Layer 3 of a small transformer language model trained on English Wikipedia (10 layers, counted from 0, width 64).
A neuron's activation on a vector x is SiLU(gate . x) times (in . x), where the dot is the dot product.

Input weights of the MLP neurons that the questions are about. A number n stands for n times 0.0069.
n2 gate: 23 -26 33 17 -12 26 45 -9 11 -20 -17 -29 26 -8 -6 18 1 13 12 6 12 -1 -17 35 -19 24 -13 0 18 21 47 25 19 16 -21 52 4 -37 -24 -29 12 -18 -33 -17 19 5 27 -20 -20 -5 -36 19 -3 -34 -10 -6 10 -26 -9 -4 12 21 27 7
n12 gate: 23 -20 -15 -11 -37 30 -15 24 10 11 52 -47 -31 11 34 -18 -4 -1 9 -11 7 5 31 27 15 -10 12 17 6 -45 -5 -36 -24 -23 -22 23 17 86 -3 12 -15 1 10 -6 1 -30 -13 36 17 23 37 20 22 -9 -25 -27 2 -17 -7 11 -5 -41 31 -16
n13 gate: -4 -36 -51 9 -13 57 54 -12 -20 22 21 15 34 24 46 34 -33 12 -13 33 -5 28 22 -17 44 42 9 -32 37 -16 -46 -14 50 -15 21 -23 1 44 12 28 3 58 19 -5 40 19 29 -71 31 -13 -20 19 15 -13 25 -29 -18 -7 1 18 8 3 17 16
n19 gate: -16 -15 17 -2 -5 9 32 -35 -2 7 46 11 -16 -29 19 17 21 16 -2 24 45 34 56 17 -18 -28 -3 3 -1 19 30 9 2 1 -15 42 -18 20 -12 -16 36 -17 -9 -6 5 -11 -31 -9 -1 37 28 5 -11 -46 2 -22 12 14 16 33 9 -21 32 14
n35 gate: 15 17 -49 1 7 -21 15 -19 3 53 4 39 -28 -16 17 -36 -37 46 -32 8 1 21 11 18 21 38 -43 -1 -49 -1 12 18 -22 45 -3 -19 -5 18 -3 1 -27 -2 -10 -34 1 -28 -26 -16 53 0 -51 2 35 -15 4 53 22 15 -4 7 47 5 -37 60
n45 gate: -33 -30 -21 24 7 60 -36 10 -16 -8 11 -26 -26 -2 -9 6 -4 14 9 44 3 1 -5 -24 -15 2 18 1 -13 27 -49 20 2 40 44 -19 -8 -24 -17 16 -2 50 14 -29 -43 -24 -8 -4 46 -23 4 87 -5 -24 -13 -12 16 24 9 -44 23 -9 30 12
n72 gate: 44 11 73 27 19 4 21 25 -3 -20 -3 -9 20 -2 -21 0 -1 6 -41 -11 -17 13 11 -12 -38 7 -1 -22 16 9 9 35 -8 -39 27 -6 30 -4 -27 30 13 -11 40 -13 -30 25 -1 29 -12 -18 6 -12 1 10 -17 -1 5 24 -27 -12 32 4 -18 -27
n82 gate: -41 -21 -64 10 -23 18 -45 12 2 13 -30 -33 -12 -45 9 5 -9 18 56 -25 25 34 -45 -10 31 -13 -21 -43 10 5 13 31 8 28 44 -22 19 18 19 22 -15 11 -34 -36 71 -37 21 -37 23 72 -3 95 30 14 25 0 -28 3 8 3 -17 41 -29 -13
n116 gate: -10 -4 -34 -34 -43 54 -4 2 2 7 -12 35 24 -9 20 14 -1 13 -12 -30 -44 34 33 2 20 48 -13 -1 -3 -9 -32 0 4 19 15 36 2 5 7 -3 0 21 20 34 -22 -17 -21 21 29 42 24 -30 31 10 28 -62 25 27 26 -6 -7 6 -1 -11
n129 gate: -40 3 -6 -9 -4 15 83 13 -52 4 -16 28 31 10 42 -24 7 -3 45 -1 26 39 20 -40 56 36 13 8 4 -53 4 73 16 -4 -2 15 26 -10 -65 -31 9 -12 25 44 -5 -24 -1 2 15 -6 5 74 70 -35 49 -13 -9 1 15 8 -32 -31 -7 16
n134 gate: 18 -28 -13 -15 -37 11 -24 24 -5 30 4 -31 20 49 -26 -42 13 -22 15 25 -28 7 -34 -17 -2 -3 -22 -82 -16 34 -27 58 13 -22 -5 19 49 -3 -4 20 -39 -12 -27 -45 45 -5 -5 20 11 20 -11 31 10 -12 0 -6 -4 9 18 -20 32 30 -72 -17
n144 gate: -19 47 -70 -74 -45 -53 9 22 30 15 -38 0 -5 15 -8 -14 -14 -15 16 -3 -3 5 4 -53 -21 13 -15 -19 24 -11 -47 -50 20 -34 46 -40 20 -19 58 15 -9 5 -53 -24 23 20 -13 -50 -19 -2 -34 23 1 -53 -4 14 -2 -30 -3 28 -22 33 52 -9
n147 gate: -18 46 -30 -41 29 1 28 31 -32 67 2 63 4 50 -41 47 -10 9 38 -26 -12 -6 13 22 57 -19 41 14 19 7 -13 -4 2 -15 19 -22 -17 32 -14 17 43 -4 -39 -1 3 4 -26 -45 46 -14 8 33 -25 11 5 -4 -53 31 -15 15 -21 56 22 18
n174 gate: 33 -7 55 17 14 -39 13 11 -72 -7 8 29 -8 35 24 40 27 2 -8 10 41 41 24 -9 40 -17 20 -5 -33 -7 59 7 -10 -8 -47 -34 -8 -3 -28 -14 3 34 29 -5 0 20 30 -14 13 -6 -46 -15 6 25 31 -36 -26 35 -6 -1 4 43 7 20
n179 gate: -2 34 -18 19 -5 4 -6 -7 37 -26 -41 -2 12 22 -12 32 9 -2 5 -47 36 -26 -18 -6 -38 -26 30 1 20 27 16 18 14 19 -43 11 -15 -7 16 16 -39 -5 -34 -16 -31 9 40 2 4 -36 -8 -20 -68 37 12 29 -26 0 -42 -40 -5 28 -28 -54
n184 gate: -8 14 -30 13 -16 -3 -37 5 -37 29 -5 69 -15 -21 51 -27 17 32 7 -13 -22 31 7 16 12 19 18 21 7 -6 4 14 -16 -21 -36 9 -27 -16 6 -1 -1 5 21 20 33 -14 -28 10 -7 34 24 -2 35 57 24 -24 9 -7 -14 18 -7 14 4 30
n190 gate: -28 -33 -36 9 26 -23 26 58 1 -41 -7 -19 -23 -32 -19 17 -16 74 -38 22 5 1 -15 23 31 -29 -3 -4 4 3 18 -17 8 12 -5 -41 -21 20 -6 18 -44 2 -21 46 37 -4 -6 -24 -1 -15 0 47 -13 35 24 -19 -19 35 15 7 -4 23 4 -25
n196 gate: -15 19 23 -22 4 58 -27 -39 66 -7 -4 12 -17 -19 20 14 -3 6 41 -25 -18 -41 9 -7 -21 -44 -35 6 -33 3 5 -17 36 -28 -6 61 -26 -15 11 -16 -16 -11 -13 -27 -24 31 10 3 -35 -59 7 -6 -33 -35 -31 -7 -14 -18 -9 -22 11 -7 14 -6
n212 gate: -43 2 15 -60 39 -66 -19 50 -52 36 9 26 33 18 45 -23 6 17 3 -17 -18 -24 13 -18 31 -33 -23 -41 -28 -11 -13 -18 -23 2 22 -28 -20 -4 -20 -19 -2 19 -6 13 17 -58 23 5 13 -31 -10 9 4 4 35 -69 11 24 -39 38 49 32 -3 75
n230 gate: 0 -23 -6 37 -16 0 8 14 -31 -24 -16 -40 37 -32 -32 -24 6 48 -24 38 2 1 -15 -4 8 28 -45 -22 -5 38 3 5 35 -5 -21 10 -26 -38 1 47 -43 28 -5 -31 18 -32 36 -3 -3 -7 18 59 -7 -45 0 -27 -8 5 39 63 44 -7 -25 -11
n232 gate: -6 18 -3 -38 -40 58 6 21 37 12 25 42 30 24 6 19 -41 7 -17 51 -48 -31 23 -19 20 15 -61 -69 -5 -34 -28 33 13 33 1 26 11 0 -50 12 -23 11 47 19 16 -25 41 -50 40 -14 -27 53 14 -13 33 -24 -18 -19 9 34 22 -16 13 49
n251 gate: -2 -27 33 32 3 37 -24 14 14 -39 -14 -9 -1 -27 -8 -29 -13 1 31 -6 11 -19 9 -19 4 36 -17 -32 -17 53 53 -9 13 34 10 -11 -40 -14 -47 -38 32 12 8 -29 10 28 25 26 1 36 -5 -16 -15 12 -12 -38 12 21 2 -25 7 -6 -35 9
n255 gate: -22 -16 3 -30 -11 -40 -21 8 -33 51 -20 30 13 -27 7 29 5 59 7 6 -17 27 -10 3 12 12 2 29 34 -56 -9 3 41 34 -15 13 -9 17 8 12 -90 7 -39 35 -9 -40 35 -9 6 -36 -6 35 8 -1 31 -43 -21 -47 34 -16 17 10 11 6
n2 in: 27 12 19 -14 8 -7 -3 -5 17 -32 -61 1 1 13 22 57 -6 -31 -5 3 43 3 7 13 -16 -7 28 2 6 14 -1 -32 -8 -6 -35 -12 -7 -35 9 -8 12 -19 -21 -13 -22 38 15 -9 4 -25 -4 -16 -23 10 -17 73 -1 -38 -11 -21 27 15 14 -11
n12 in: 63 15 16 -10 -15 15 9 1 47 1 -21 2 -43 47 -7 10 6 12 -1 -17 -13 -26 40 19 -11 -26 47 18 -38 -18 11 -28 -8 -47 -19 -9 -26 15 -1 5 18 8 -30 13 -32 -17 -5 -21 -4 12 22 -19 2 -15 -12 -5 -5 1 -23 -54 9 -19 -3 -43
n13 in: 5 -9 -26 17 27 34 51 -27 11 -16 3 -39 12 -3 44 30 -12 44 -11 16 -1 37 61 -13 1 12 -9 -19 8 18 -40 -3 20 -2 -15 6 -22 55 0 19 21 -4 -2 1 23 5 -4 -42 -23 -35 -6 18 -14 12 33 -24 -77 -36 -21 3 1 -14 32 4
n19 in: 8 -11 -4 1 -33 4 -29 3 4 -1 -48 -17 6 20 -25 -13 24 -8 51 22 14 11 -32 -10 -59 -34 23 -41 21 23 -24 -28 10 -37 23 27 -14 15 -1 25 -15 -27 1 -24 18 -25 -7 31 -23 -11 -1 13 -36 6 0 25 1 8 -5 6 -3 28 18 0
n35 in: -3 -17 -38 13 15 -2 -10 -38 34 16 1 11 -4 -36 28 -3 -26 7 -44 9 -48 25 3 -1 8 -6 -40 27 -15 -29 -10 6 -41 42 18 1 -21 18 -18 -15 -5 -2 -20 -28 22 -30 -17 7 -4 17 -41 5 -21 2 5 61 -12 -20 -21 47 36 12 -1 57
n45 in: 20 -17 14 -18 -11 -33 65 2 4 25 -10 42 11 52 3 -47 11 16 -10 -22 -36 21 -20 -21 29 -11 2 -33 28 -42 50 31 36 -45 -22 -1 42 7 9 -16 12 23 -4 13 21 15 -5 -12 -25 20 -51 -35 41 -17 25 -12 35 8 12 35 14 11 -2 -2
n72 in: -9 -22 13 6 -12 65 -17 -10 0 36 26 20 -10 -31 23 12 -10 30 -1 -7 -5 -1 -10 54 -5 -31 -28 -20 -2 -16 4 -7 9 -8 -11 10 -61 -10 27 -10 -22 -12 13 -7 -11 -4 -21 -15 -8 -16 6 1 -24 21 -9 -32 -8 41 3 -27 -14 -5 0 -21
n82 in: 2 -47 -32 41 0 6 -40 -11 -4 19 16 -43 -27 3 21 -70 16 14 -9 -15 23 40 1 9 27 35 -2 -28 19 26 3 65 -26 15 -11 -29 -26 29 12 -56 4 -13 23 3 62 7 22 -1 -3 42 11 37 14 36 35 -22 -6 -10 10 -35 16 -24 -23 -35
n116 in: 3 21 -29 -19 -27 6 -33 -17 -6 1 10 31 -6 -22 7 10 -4 44 9 -31 -39 -1 4 -11 -1 33 -17 -8 52 37 -29 18 -16 14 -23 -10 4 23 11 22 -12 -16 -26 28 39 13 25 -2 11 4 -23 5 12 -5 -15 18 3 -16 15 -7 -41 15 -34 -13
n129 in: -29 -26 -2 -19 16 -2 49 -12 -47 15 22 25 13 -10 19 27 -16 9 36 -30 21 23 29 28 16 32 -32 40 11 -31 -20 27 12 -6 -9 11 -15 -30 -12 -56 5 -26 52 59 12 -22 0 62 23 -24 10 32 14 -24 37 -9 -1 -28 8 5 -47 -20 -35 -25
n134 in: 26 -14 9 30 -2 -15 -29 -9 12 -9 11 -52 36 32 -8 -23 27 -34 -16 11 -24 8 4 12 -13 -1 -43 -53 -19 38 -18 45 -5 -25 -3 7 24 24 5 2 -17 -31 -25 -23 20 -15 -33 17 -17 19 26 22 -9 38 -8 7 -60 0 -26 -5 -1 9 -71 -18
n144 in: 43 14 -33 15 35 -6 -31 15 13 -4 25 -24 -67 24 -10 -56 25 -6 -1 31 81 -24 11 -26 -32 12 21 -10 -48 74 6 37 -22 11 3 -33 -5 -20 43 2 -6 -61 -14 -20 -21 19 4 -5 -18 10 13 -27 -41 37 -29 12 20 6 -25 -39 -16 -51 11 -1
n147 in: -17 0 -13 -18 11 -44 31 -5 6 18 31 14 -43 16 -4 24 0 -26 -7 -12 -30 28 35 -27 19 35 -51 14 26 8 25 49 -21 42 23 -4 -7 -30 10 -17 -32 32 7 -2 8 -58 -26 -51 36 2 -51 -64 11 -2 31 -24 -1 -21 10 57 -24 -4 -1 -29
n174 in: 33 51 -27 5 25 -2 -22 10 -2 1 11 -40 -6 -77 -11 -6 -2 -24 14 0 0 -2 -12 -20 6 26 9 -28 27 -27 -25 -17 -22 35 47 37 3 37 2 15 1 -11 -16 -14 37 -12 -1 2 -32 77 -41 -13 14 -18 5 6 10 -21 -42 -11 -34 24 32 18
n179 in: 2 8 19 3 -33 -19 23 28 -5 -24 -37 -45 5 -24 17 7 14 -34 14 8 43 -7 30 -36 -22 1 3 -30 -15 -54 -1 -41 -14 -42 39 1 12 -39 13 -22 -38 -20 -20 3 28 -20 20 -12 -38 -8 -41 5 -4 -19 26 -23 15 23 -8 -8 -17 5 10 -3
n184 in: 36 0 14 7 -20 -15 -10 8 -35 27 26 29 6 -18 -3 -7 -20 -25 3 -1 22 -5 -10 -1 2 -21 16 18 -48 -7 27 15 -45 21 -1 -31 14 -21 -24 -62 1 -27 21 -27 1 39 -22 -7 6 7 -5 -30 16 24 -12 -2 14 32 -3 13 21 21 12 3
n190 in: 21 16 -8 -13 30 -32 -12 -7 -11 11 40 29 -19 57 14 9 41 -28 26 -46 -27 16 27 -13 9 21 19 0 20 36 39 9 -28 -9 21 34 26 1 -12 -23 0 -27 -10 -8 21 12 -39 -26 14 16 -12 -12 -3 -41 14 7 -2 18 -27 -21 -13 -22 -3 3
n196 in: 2 14 -16 20 -20 -22 -4 -33 -4 -18 38 45 20 -4 26 48 32 34 -18 -13 41 21 39 6 -17 39 -14 -16 22 -4 35 39 11 2 -6 -19 -23 21 -20 -29 2 -43 56 14 -22 29 -38 8 48 -34 13 5 -6 -14 17 -58 -18 25 -20 -10 -1 -21 46 13
n212 in: 45 -6 39 22 6 1 -47 -61 -29 31 57 -20 -23 -12 5 -39 -31 -24 17 2 -28 -26 7 22 18 -23 31 6 10 32 4 19 6 -12 -15 -39 30 9 -14 -60 -36 -27 25 -2 22 6 -70 21 43 -21 -30 -16 27 25 -6 -6 9 -4 42 -8 -5 -19 1 -31
n230 in: 1 -31 -12 27 1 -15 15 -33 -1 -21 -38 -44 42 9 -31 -58 -1 17 -21 17 24 -4 17 16 10 20 -54 -22 5 12 -12 -20 21 -22 -29 12 -42 -33 3 12 -11 -5 -1 -12 -5 -28 49 -1 -25 24 37 12 -4 -15 -3 -5 -48 -1 22 36 5 1 -17 -19
n232 in: 4 20 -15 -18 10 75 -15 -42 42 -8 -17 1 19 17 -28 19 -6 1 -24 54 -42 -26 21 -16 6 -9 -53 -33 -3 8 -42 7 -18 3 -28 38 -43 15 -62 -14 -12 -32 20 21 32 -46 51 -35 -2 -40 4 22 -12 14 4 -21 -41 -21 -2 28 -15 -18 31 30
n251 in: 14 20 -17 -13 29 16 -14 -6 -8 4 6 -18 -19 30 1 32 -28 -13 -6 1 29 -11 51 -11 -18 -19 -2 -5 -17 -54 5 34 -24 -41 20 -36 19 -20 35 -54 -38 -43 23 -22 -37 36 -56 -1 2 -21 -6 4 -5 2 0 -1 -4 14 24 -8 14 1 7 -3
n255 in: 42 -38 -17 -39 -1 -9 -40 -19 4 29 7 15 -15 16 18 28 -11 2 11 -8 -29 -3 47 10 10 -18 10 -12 41 19 -47 -15 -11 -31 -14 28 -25 35 -16 2 -65 2 -24 20 23 -2 48 -11 26 2 16 11 -30 -16 18 -3 -28 -1 42 -16 51 23 -29 -45

Each question shows a token from some text and the vector x that enters the MLP there. A number n stands for n times 0.017.

"B": -35 -27 11 0 23 -34 1 -23 13 -23 19 13 35 -8 -1 8 0 -15 5 -12 -11 -4 -1 -2 -59 -16 20 -42 -11 35 -1 -19 -29 -9 -8 15 -15 5 12 -1 14 -29 -10 -21 -31 8 1 6 -1 10 -6 -15 -12 11 -8 6 -7 -20 13 4 2 23 10 -8
The neuron with the highest activation: n19

" | ": 8 28 -27 -9 -25 -4 -2 6 -23 -34 -37 -10 14 -18 7 19 -18 -14 -16 -17 9 56 -2 9 10 5 19 16 -15 -11 -3 -20 -11 -19 -28 -10 -27 2 22 -10 10 -6 -20 8 -29 7 5 0 -2 -18 -3 -6 1 49 8 -15 -33 5 -7 -9 -8 -22 9 -6
The three highest activations, in order: n179, n45, n212

" of": 11 -6 21 1 23 -13 19 6 -15 -6 -9 0 -9 10 -14 8 50 -1 -4 -4 1 18 14 -2 44 -3 -8 -2 -16 -3 13 2 -19 -5 0 -1 -15 15 -11 7 8 -14 -42 4 -14 0 1 -11 -16 17 2 8 1 -10 42 6 -30 34 -10 23 -48 52 41 16
Which two neurons fire most, strongest first? n174, n147

"27": -9 -17 2 -3 9 9 -15 -5 18 -11 4 -15 10 -15 26 3 13 -20 -17 -28 18 2 6 17 12 -3 -8 -7 -33 6 -10 -33 7 -14 -26 29 -28 7 0 -19 2 -9 -52 36 -22 -5 16 29 6 14 9 -37 -22 20 10 17 0 14 -11 -12 33 -32 25 -14
The three highest activations, in order: n12, n147, n45

"od": 0 14 -1 -26 20 6 20 -17 5 -3 -12 -16 -20 -13 -20 10 -5 15 -10 -21 34 23 9 -2 -49 -8 7 -5 21 5 -19 3 -16 4 -8 -25 -26 5 -2 -30 11 9 15 1 -38 5 -5 -9 -18 11 15 -29 -34 41 5 31 -10 16 10 -5 -41 6 -12 -5
The neuron with the highest activation: n45

" K": -22 -20 0 -2 31 -18 9 -11 3 -19 -10 0 4 6 -2 1 -5 -24 1 -18 -9 20 -2 -11 -60 -3 6 -1 -8 2 8 10 -26 6 -2 -8 -10 -12 -2 16 2 -27 -21 6 15 -4 8 3 -8 -28 17 -1 -39 -4 -20 -1 -24 -19 30 -10 -22 -26 -15 1
The most active neuron and its activation: n174, at about 0.13

"P": 7 -17 19 -21 3 -22 -34 -10 7 -15 -2 10 27 -8 -12 16 10 -6 1 -6 17 -1 -2 7 -92 -7 15 -20 11 8 -31 7 -28 4 -22 3 -14 0 6 2 2 1 -27 -7 7 10 -8 14 -9 -9 5 -16 -23 1 -11 8 -23 -4 -1 -18 4 -31 3 16
Which two neurons fire most, strongest first? n147, n129

"\" (": 7 -12 1 9 8 14 1 -32 -4 -3 -22 4 -8 -21 -13 -15 -57 -2 7 0 -3 30 9 2 8 -17 13 3 6 14 14 -12 -41 -19 -8 9 16 6 19 -21 4 -12 -3 21 20 19 -3 -19 8 -23 3 -3 32 -1 -8 -3 -36 -32 -10 -14 -28 -10 8 1
The neuron with the highest activation: n13

"ce": 27 -4 -5 11 4 -17 -11 1 10 15 -31 -3 27 23 15 -4 -47 -34 -13 -1 -7 -26 7 28 -20 2 -21 13 3 -7 -27 -24 34 15 -11 4 -34 -4 -1 9 4 -36 -3 10 -16 -13 -9 3 -20 -20 -17 20 -28 5 -11 19 -13 40 -21 -3 -21 9 -3 -8
Which two neurons fire most, strongest first? n82, n179

" a": 9 -5 -10 12 35 8 8 8 -8 4 3 13 22 5 -9 -2 29 -21 -26 3 8 29 5 16 16 -18 4 -8 -15 2 18 0 1 12 3 13 -24 25 -22 -1 3 7 -36 0 15 0 10 -20 -3 4 -26 -31 5 -13 -35 -17 -49 1 -22 -6 -26 -9 -12 0
The neuron with the highest activation: n174

"er": -3 -9 -4 41 6 -7 4 -27 31 4 21 -7 -4 12 12 -15 -3 7 26 -3 -11 -7 -21 29 -13 14 18 7 16 16 -32 -16 5 -17 -33 -8 -39 -23 22 -10 6 -24 22 22 4 -22 3 -4 -27 -34 16 0 -18 13 -4 5 -11 28 16 -28 -24 12 -31 -4
Which two neurons fire most, strongest first? n174, n35

"ither": 20 9 14 -13 27 17 3 19 -28 -2 -5 4 -12 -11 -19 15 28 -6 3 28 -5 -1 -5 21 17 7 8 13 8 3 0 15 -32 5 -19 -8 -17 10 39 -21 17 -38 -5 -9 6 0 5 -31 18 16 11 11 -26 -7 -1 7 -31 10 -29 -1 -1 21 -15 29
The neuron with the highest activation: n174

" and": 6 -10 -5 -8 29 4 10 6 17 -8 18 -3 -2 12 -7 22 40 -1 0 -14 -7 12 7 9 48 -9 -3 -6 2 -8 1 4 -13 -9 26 -2 -15 0 -20 17 4 -7 -53 -14 -1 5 15 -21 -10 -8 15 -10 -11 -8 14 -25 -34 17 -32 1 -27 23 -13 21
The most active neuron and its activation: n147, at about 0.48

"13": 13 -20 11 -17 -2 19 -9 -5 28 -27 4 -11 -5 -7 17 15 30 -35 9 -21 0 14 10 4 -20 2 1 -5 -14 -26 -4 -18 -15 -15 -28 10 -14 4 -18 2 6 8 -34 23 -16 9 -10 36 31 4 11 -17 -29 32 -11 13 -20 -2 -17 -6 40 -10 13 -44
The neuron with the highest activation: n12

",": -9 -10 -4 25 35 -17 -11 5 18 -16 17 1 -1 7 -23 17 16 5 14 4 -23 -6 7 22 33 -7 -15 -5 30 -4 3 -3 -23 -35 5 -2 10 12 -7 19 -12 -7 -12 -21 9 8 -6 27 6 -11 4 12 12 -5 27 5 -47 43 -10 10 -12 28 -11 -21
The neuron with the highest activation: n190

" to": -15 -8 -6 -16 13 7 3 7 -3 9 -6 6 -6 20 13 13 20 -2 25 -3 -5 26 8 -2 55 0 11 -12 -20 7 8 -7 -1 -19 7 33 -34 33 11 -4 -16 -25 -25 -6 -15 2 -12 -31 -13 24 1 5 -2 -10 0 8 -48 19 -26 -4 -29 24 9 17
The neuron with the highest activation: n13

"ch": 4 8 0 -15 21 -29 4 -5 17 2 -31 0 -3 -3 -26 13 -12 11 10 10 8 -20 -9 8 -44 12 -16 -1 5 6 16 15 -14 4 -18 9 -36 23 25 20 -10 -25 3 -1 5 -10 11 11 -6 -3 -15 39 -39 18 -7 19 -22 4 -1 -36 -19 -25 -5 -41
The neuron with the highest activation: n184

"0": 27 -12 21 7 19 -16 15 -28 32 -19 -45 -9 -29 -28 20 6 31 10 -21 -10 3 13 -13 20 -30 -16 1 -19 -12 9 -32 -40 3 -4 -6 26 -26 9 14 -37 21 7 -23 11 12 -24 9 1 15 2 0 -18 -12 -1 -6 13 0 24 14 5 2 -9 8 12
Which two neurons fire most, strongest first? n19, n2

".": 12 -6 -3 28 16 -14 -24 -6 -4 -10 0 -15 -5 -12 -13 13 -34 21 18 -32 0 -33 13 21 32 2 20 -9 54 -4 3 -9 -6 -6 -14 -9 4 14 -3 11 16 -1 -7 -9 -8 -9 -12 -30 -31 20 -2 -16 -11 12 -30 22 -43 8 15 2 0 -7 -6 9
The neuron with the highest activation: n129

"ick": -29 0 6 -9 7 21 -7 -19 -14 -16 7 -18 2 -26 7 12 -26 -21 -4 -7 -3 -21 19 3 -16 8 -18 -2 -12 20 28 -7 1 13 12 -18 -31 2 18 8 -13 -15 -6 21 -27 14 5 27 -22 9 15 -30 -42 3 -8 -11 -16 -20 -9 -38 -14 7 -39 -26
The most active neuron and its activation: n251, at about 0.25

" Me": -7 -19 -1 21 35 16 0 11 -39 13 25 -7 15 22 32 19 -36 -12 -12 -7 -20 -8 -27 -3 -21 -15 -17 13 6 -3 -22 9 15 -23 -4 -16 -21 9 -15 11 1 -35 2 -12 -15 -10 15 -13 -6 6 -1 -17 -22 37 -21 30 -12 -45 9 -12 -4 -20 -11 -2
The neuron with the highest activation: n13

"f": 12 -5 15 -51 16 6 -31 -3 -9 -25 26 4 11 12 11 4 2 -2 -22 -18 -10 34 16 16 -47 -10 -25 -24 -9 10 16 15 -9 2 -12 18 -22 -23 16 2 10 14 16 -14 -23 -32 -2 2 -24 4 32 -10 -13 10 36 -9 -18 3 -15 3 -41 24 -9 -2
The neuron with the highest activation: n72

"awa": -9 -3 -10 3 31 7 -36 9 6 -5 -2 -1 -36 -6 21 22 9 10 -13 26 9 -32 -6 -3 -31 -21 34 17 -9 8 -5 6 -27 14 -3 9 -12 -8 7 -13 -17 -24 1 22 -15 -5 17 -4 11 -28 -10 -7 -19 14 -9 -4 -15 -29 -42 -6 5 14 -1 -33
The most active neuron and its activation: n230, at about 0.17

"7": 3 4 23 2 16 -9 9 -13 18 -16 -16 -3 8 -29 6 9 43 4 13 -35 12 12 8 16 -5 2 23 -9 -23 4 -12 -5 -4 -45 5 17 -36 17 2 -53 9 18 -14 23 13 -9 19 20 1 20 16 -40 -23 20 -4 18 22 3 3 1 18 -13 16 -9
The most active neuron and its activation: n19, at about 0.14

"av": -5 8 0 -33 -1 -23 5 3 18 -21 -11 -16 -14 7 -4 5 0 -7 -51 -24 -16 -2 -6 -4 -32 6 -5 6 -1 9 27 0 -32 -9 -18 -15 -27 -23 3 -4 3 -8 11 17 0 2 2 2 -35 3 6 22 -40 14 5 -4 -3 -36 11 -23 -28 -36 -37 -32
The neuron with the highest activation: n179

"en": 3 -1 -21 31 16 -2 18 -2 -22 7 -17 -4 -11 -14 30 25 -6 20 27 -21 -23 -22 -9 15 -45 16 24 4 -4 31 -3 -8 -22 -11 -11 8 -34 11 18 -9 -2 -4 17 -3 -8 -7 10 22 -28 -36 22 -21 2 -8 -33 15 15 1 -8 -11 -39 30 -1 -50
The neuron with the highest activation: n35

"|": 25 24 -11 -7 22 -18 9 0 -5 -5 -27 8 -11 -11 -4 23 14 0 -17 -14 -10 12 20 -2 -45 10 23 8 2 -14 -31 -11 -11 -8 -24 2 0 0 14 -10 -12 12 -25 4 -9 3 17 -10 -5 -15 -20 -2 15 16 9 -4 -51 14 4 10 -23 38 -5 18
The most active neuron and its activation: n179, at about 0.33

" Vol": -20 -17 -13 -4 10 -2 5 -7 8 -10 10 -9 4 -3 29 -5 -13 -14 -23 29 18 54 6 11 -35 14 -6 5 -8 -34 -9 6 0 -11 0 5 -16 28 19 9 -27 -24 3 19 29 -28 -3 23 -15 7 2 -22 -29 4 -2 -11 -18 -44 20 -3 -29 -27 6 28
The neuron with the highest activation: n13

" by": -15 -10 7 6 26 -4 17 -16 7 26 -10 11 -2 -1 -5 1 23 -20 -8 12 -9 6 7 -1 38 -8 -10 -8 17 5 1 14 -9 -18 2 -3 -21 14 16 -7 3 -39 -47 16 -9 13 -22 -5 -6 9 34 -34 3 -38 -7 25 -37 25 -16 -9 -9 25 1 -5
The most active neuron and its activation: n147, at about 0.12

" present": -29 -9 17 -28 9 3 14 -21 14 20 26 -2 5 -29 38 11 -12 13 3 -7 24 -10 -6 8 6 6 -26 20 41 28 -49 -5 -18 17 5 -13 -3 -6 20 -23 0 4 -11 33 28 1 4 -2 9 18 -36 37 8 12 7 -24 -23 -21 -31 -30 -24 3 9 -14
The three highest activations, in order: n82, n13, n129

"b": -16 9 20 -4 22 -17 11 -29 -15 -35 -11 1 24 15 -13 10 7 -15 -27 -1 -13 -20 -1 3 -63 -3 -5 -12 -9 12 12 -26 -19 -19 -36 31 -30 9 -9 3 9 4 27 18 -13 -1 4 20 -8 -13 10 -17 -9 14 11 33 0 -23 9 -6 -13 -15 -39 9
The three highest activations, in order: n82, n147, n45

"| No.": -14 -4 -8 20 0 -11 5 -4 54 -14 5 -8 -17 -21 1 -4 -10 5 -26 -26 6 7 2 -7 -65 -9 -4 35 -8 -12 -28 -6 -9 -39 -30 20 18 -22 -3 -8 10 -19 7 21 -13 23 -5 17 -21 11 9 -3 6 -3 -41 1 -24 -20 -10 -9 -14 17 30 38
The most active neuron and its activation: n147, at about 0.27

"5": 14 0 8 0 11 -3 -12 -8 2 -19 -28 0 -2 -23 15 15 60 4 0 -28 19 25 12 20 15 0 15 5 -14 1 -3 -28 -4 -20 9 18 -21 13 20 -46 12 11 -13 43 8 -9 16 20 9 10 19 -20 -31 10 -15 14 20 -14 13 2 22 -2 19 1
The most active neuron and its activation: n134, at about 0.13

" b": 19 -8 -14 -24 19 -46 16 -27 -17 -6 24 15 20 24 -3 -2 -13 10 -16 9 5 38 -19 -2 -47 -24 -6 -8 7 12 0 -16 -16 -19 6 6 13 19 -2 1 4 -13 -20 6 -5 -29 10 7 -8 20 -18 -14 -10 21 4 24 -22 -37 18 4 -24 28 -22 1
The neuron with the highest activation: n134

"m": -5 -19 -2 -3 -21 10 7 -14 -21 -28 -35 -10 14 38 2 7 35 9 14 -1 27 10 -11 5 -54 2 -16 -17 2 18 -21 3 -15 6 -9 16 -22 -5 -26 8 13 2 14 37 7 -24 -14 -8 -19 -13 33 -9 -30 23 -11 21 -4 -23 -2 1 -7 -2 -17 -15
The neuron with the highest activation: n212

"3": 5 -15 11 20 1 -7 1 -2 3 -15 -14 -4 5 -27 22 10 63 2 -7 -36 13 -1 -1 10 23 -3 5 -2 -22 -7 -4 -45 -1 -5 6 25 -21 10 25 -52 1 -10 -15 29 6 -14 23 2 0 2 24 -12 -29 11 -17 15 16 -16 2 -6 23 -2 25 -2
The most active neuron and its activation: n147, at about 0.17

"go": 18 -2 4 -12 24 -1 -14 15 -25 5 8 16 -20 10 48 28 -22 -12 -48 -8 10 -37 5 8 -6 -2 18 15 7 12 28 -1 -21 12 1 8 -15 -3 -15 -8 2 -29 -42 2 -39 10 -12 -5 0 -36 -4 -17 -19 2 -1 29 5 -25 -32 0 -12 -14 -1 -22
The most active neuron and its activation: n230, at about 0.28

"acy": -3 9 -6 1 30 2 -44 4 8 -7 -10 18 2 -7 12 4 -7 -22 1 -20 27 -55 6 -3 -9 -18 -2 24 -15 26 -8 -6 -2 -13 10 8 -8 -20 39 -11 6 -38 -8 -34 20 2 3 2 -17 9 12 -9 -36 -7 32 4 -5 -6 -28 2 8 1 19 5
The most active neuron and its activation: n144, at about 0.5

" \"": 1 0 -9 21 10 40 -9 -18 -4 6 -6 -13 1 -6 -16 2 2 4 1 -3 -15 7 42 -7 -4 -12 3 1 -5 -5 -15 8 -8 -31 -1 5 35 -6 25 -12 1 9 22 -3 10 10 3 4 0 -3 -11 -16 16 31 -27 10 -52 -10 -6 -42 -34 5 -34 13
The most active neuron and its activation: n134, at about 0.25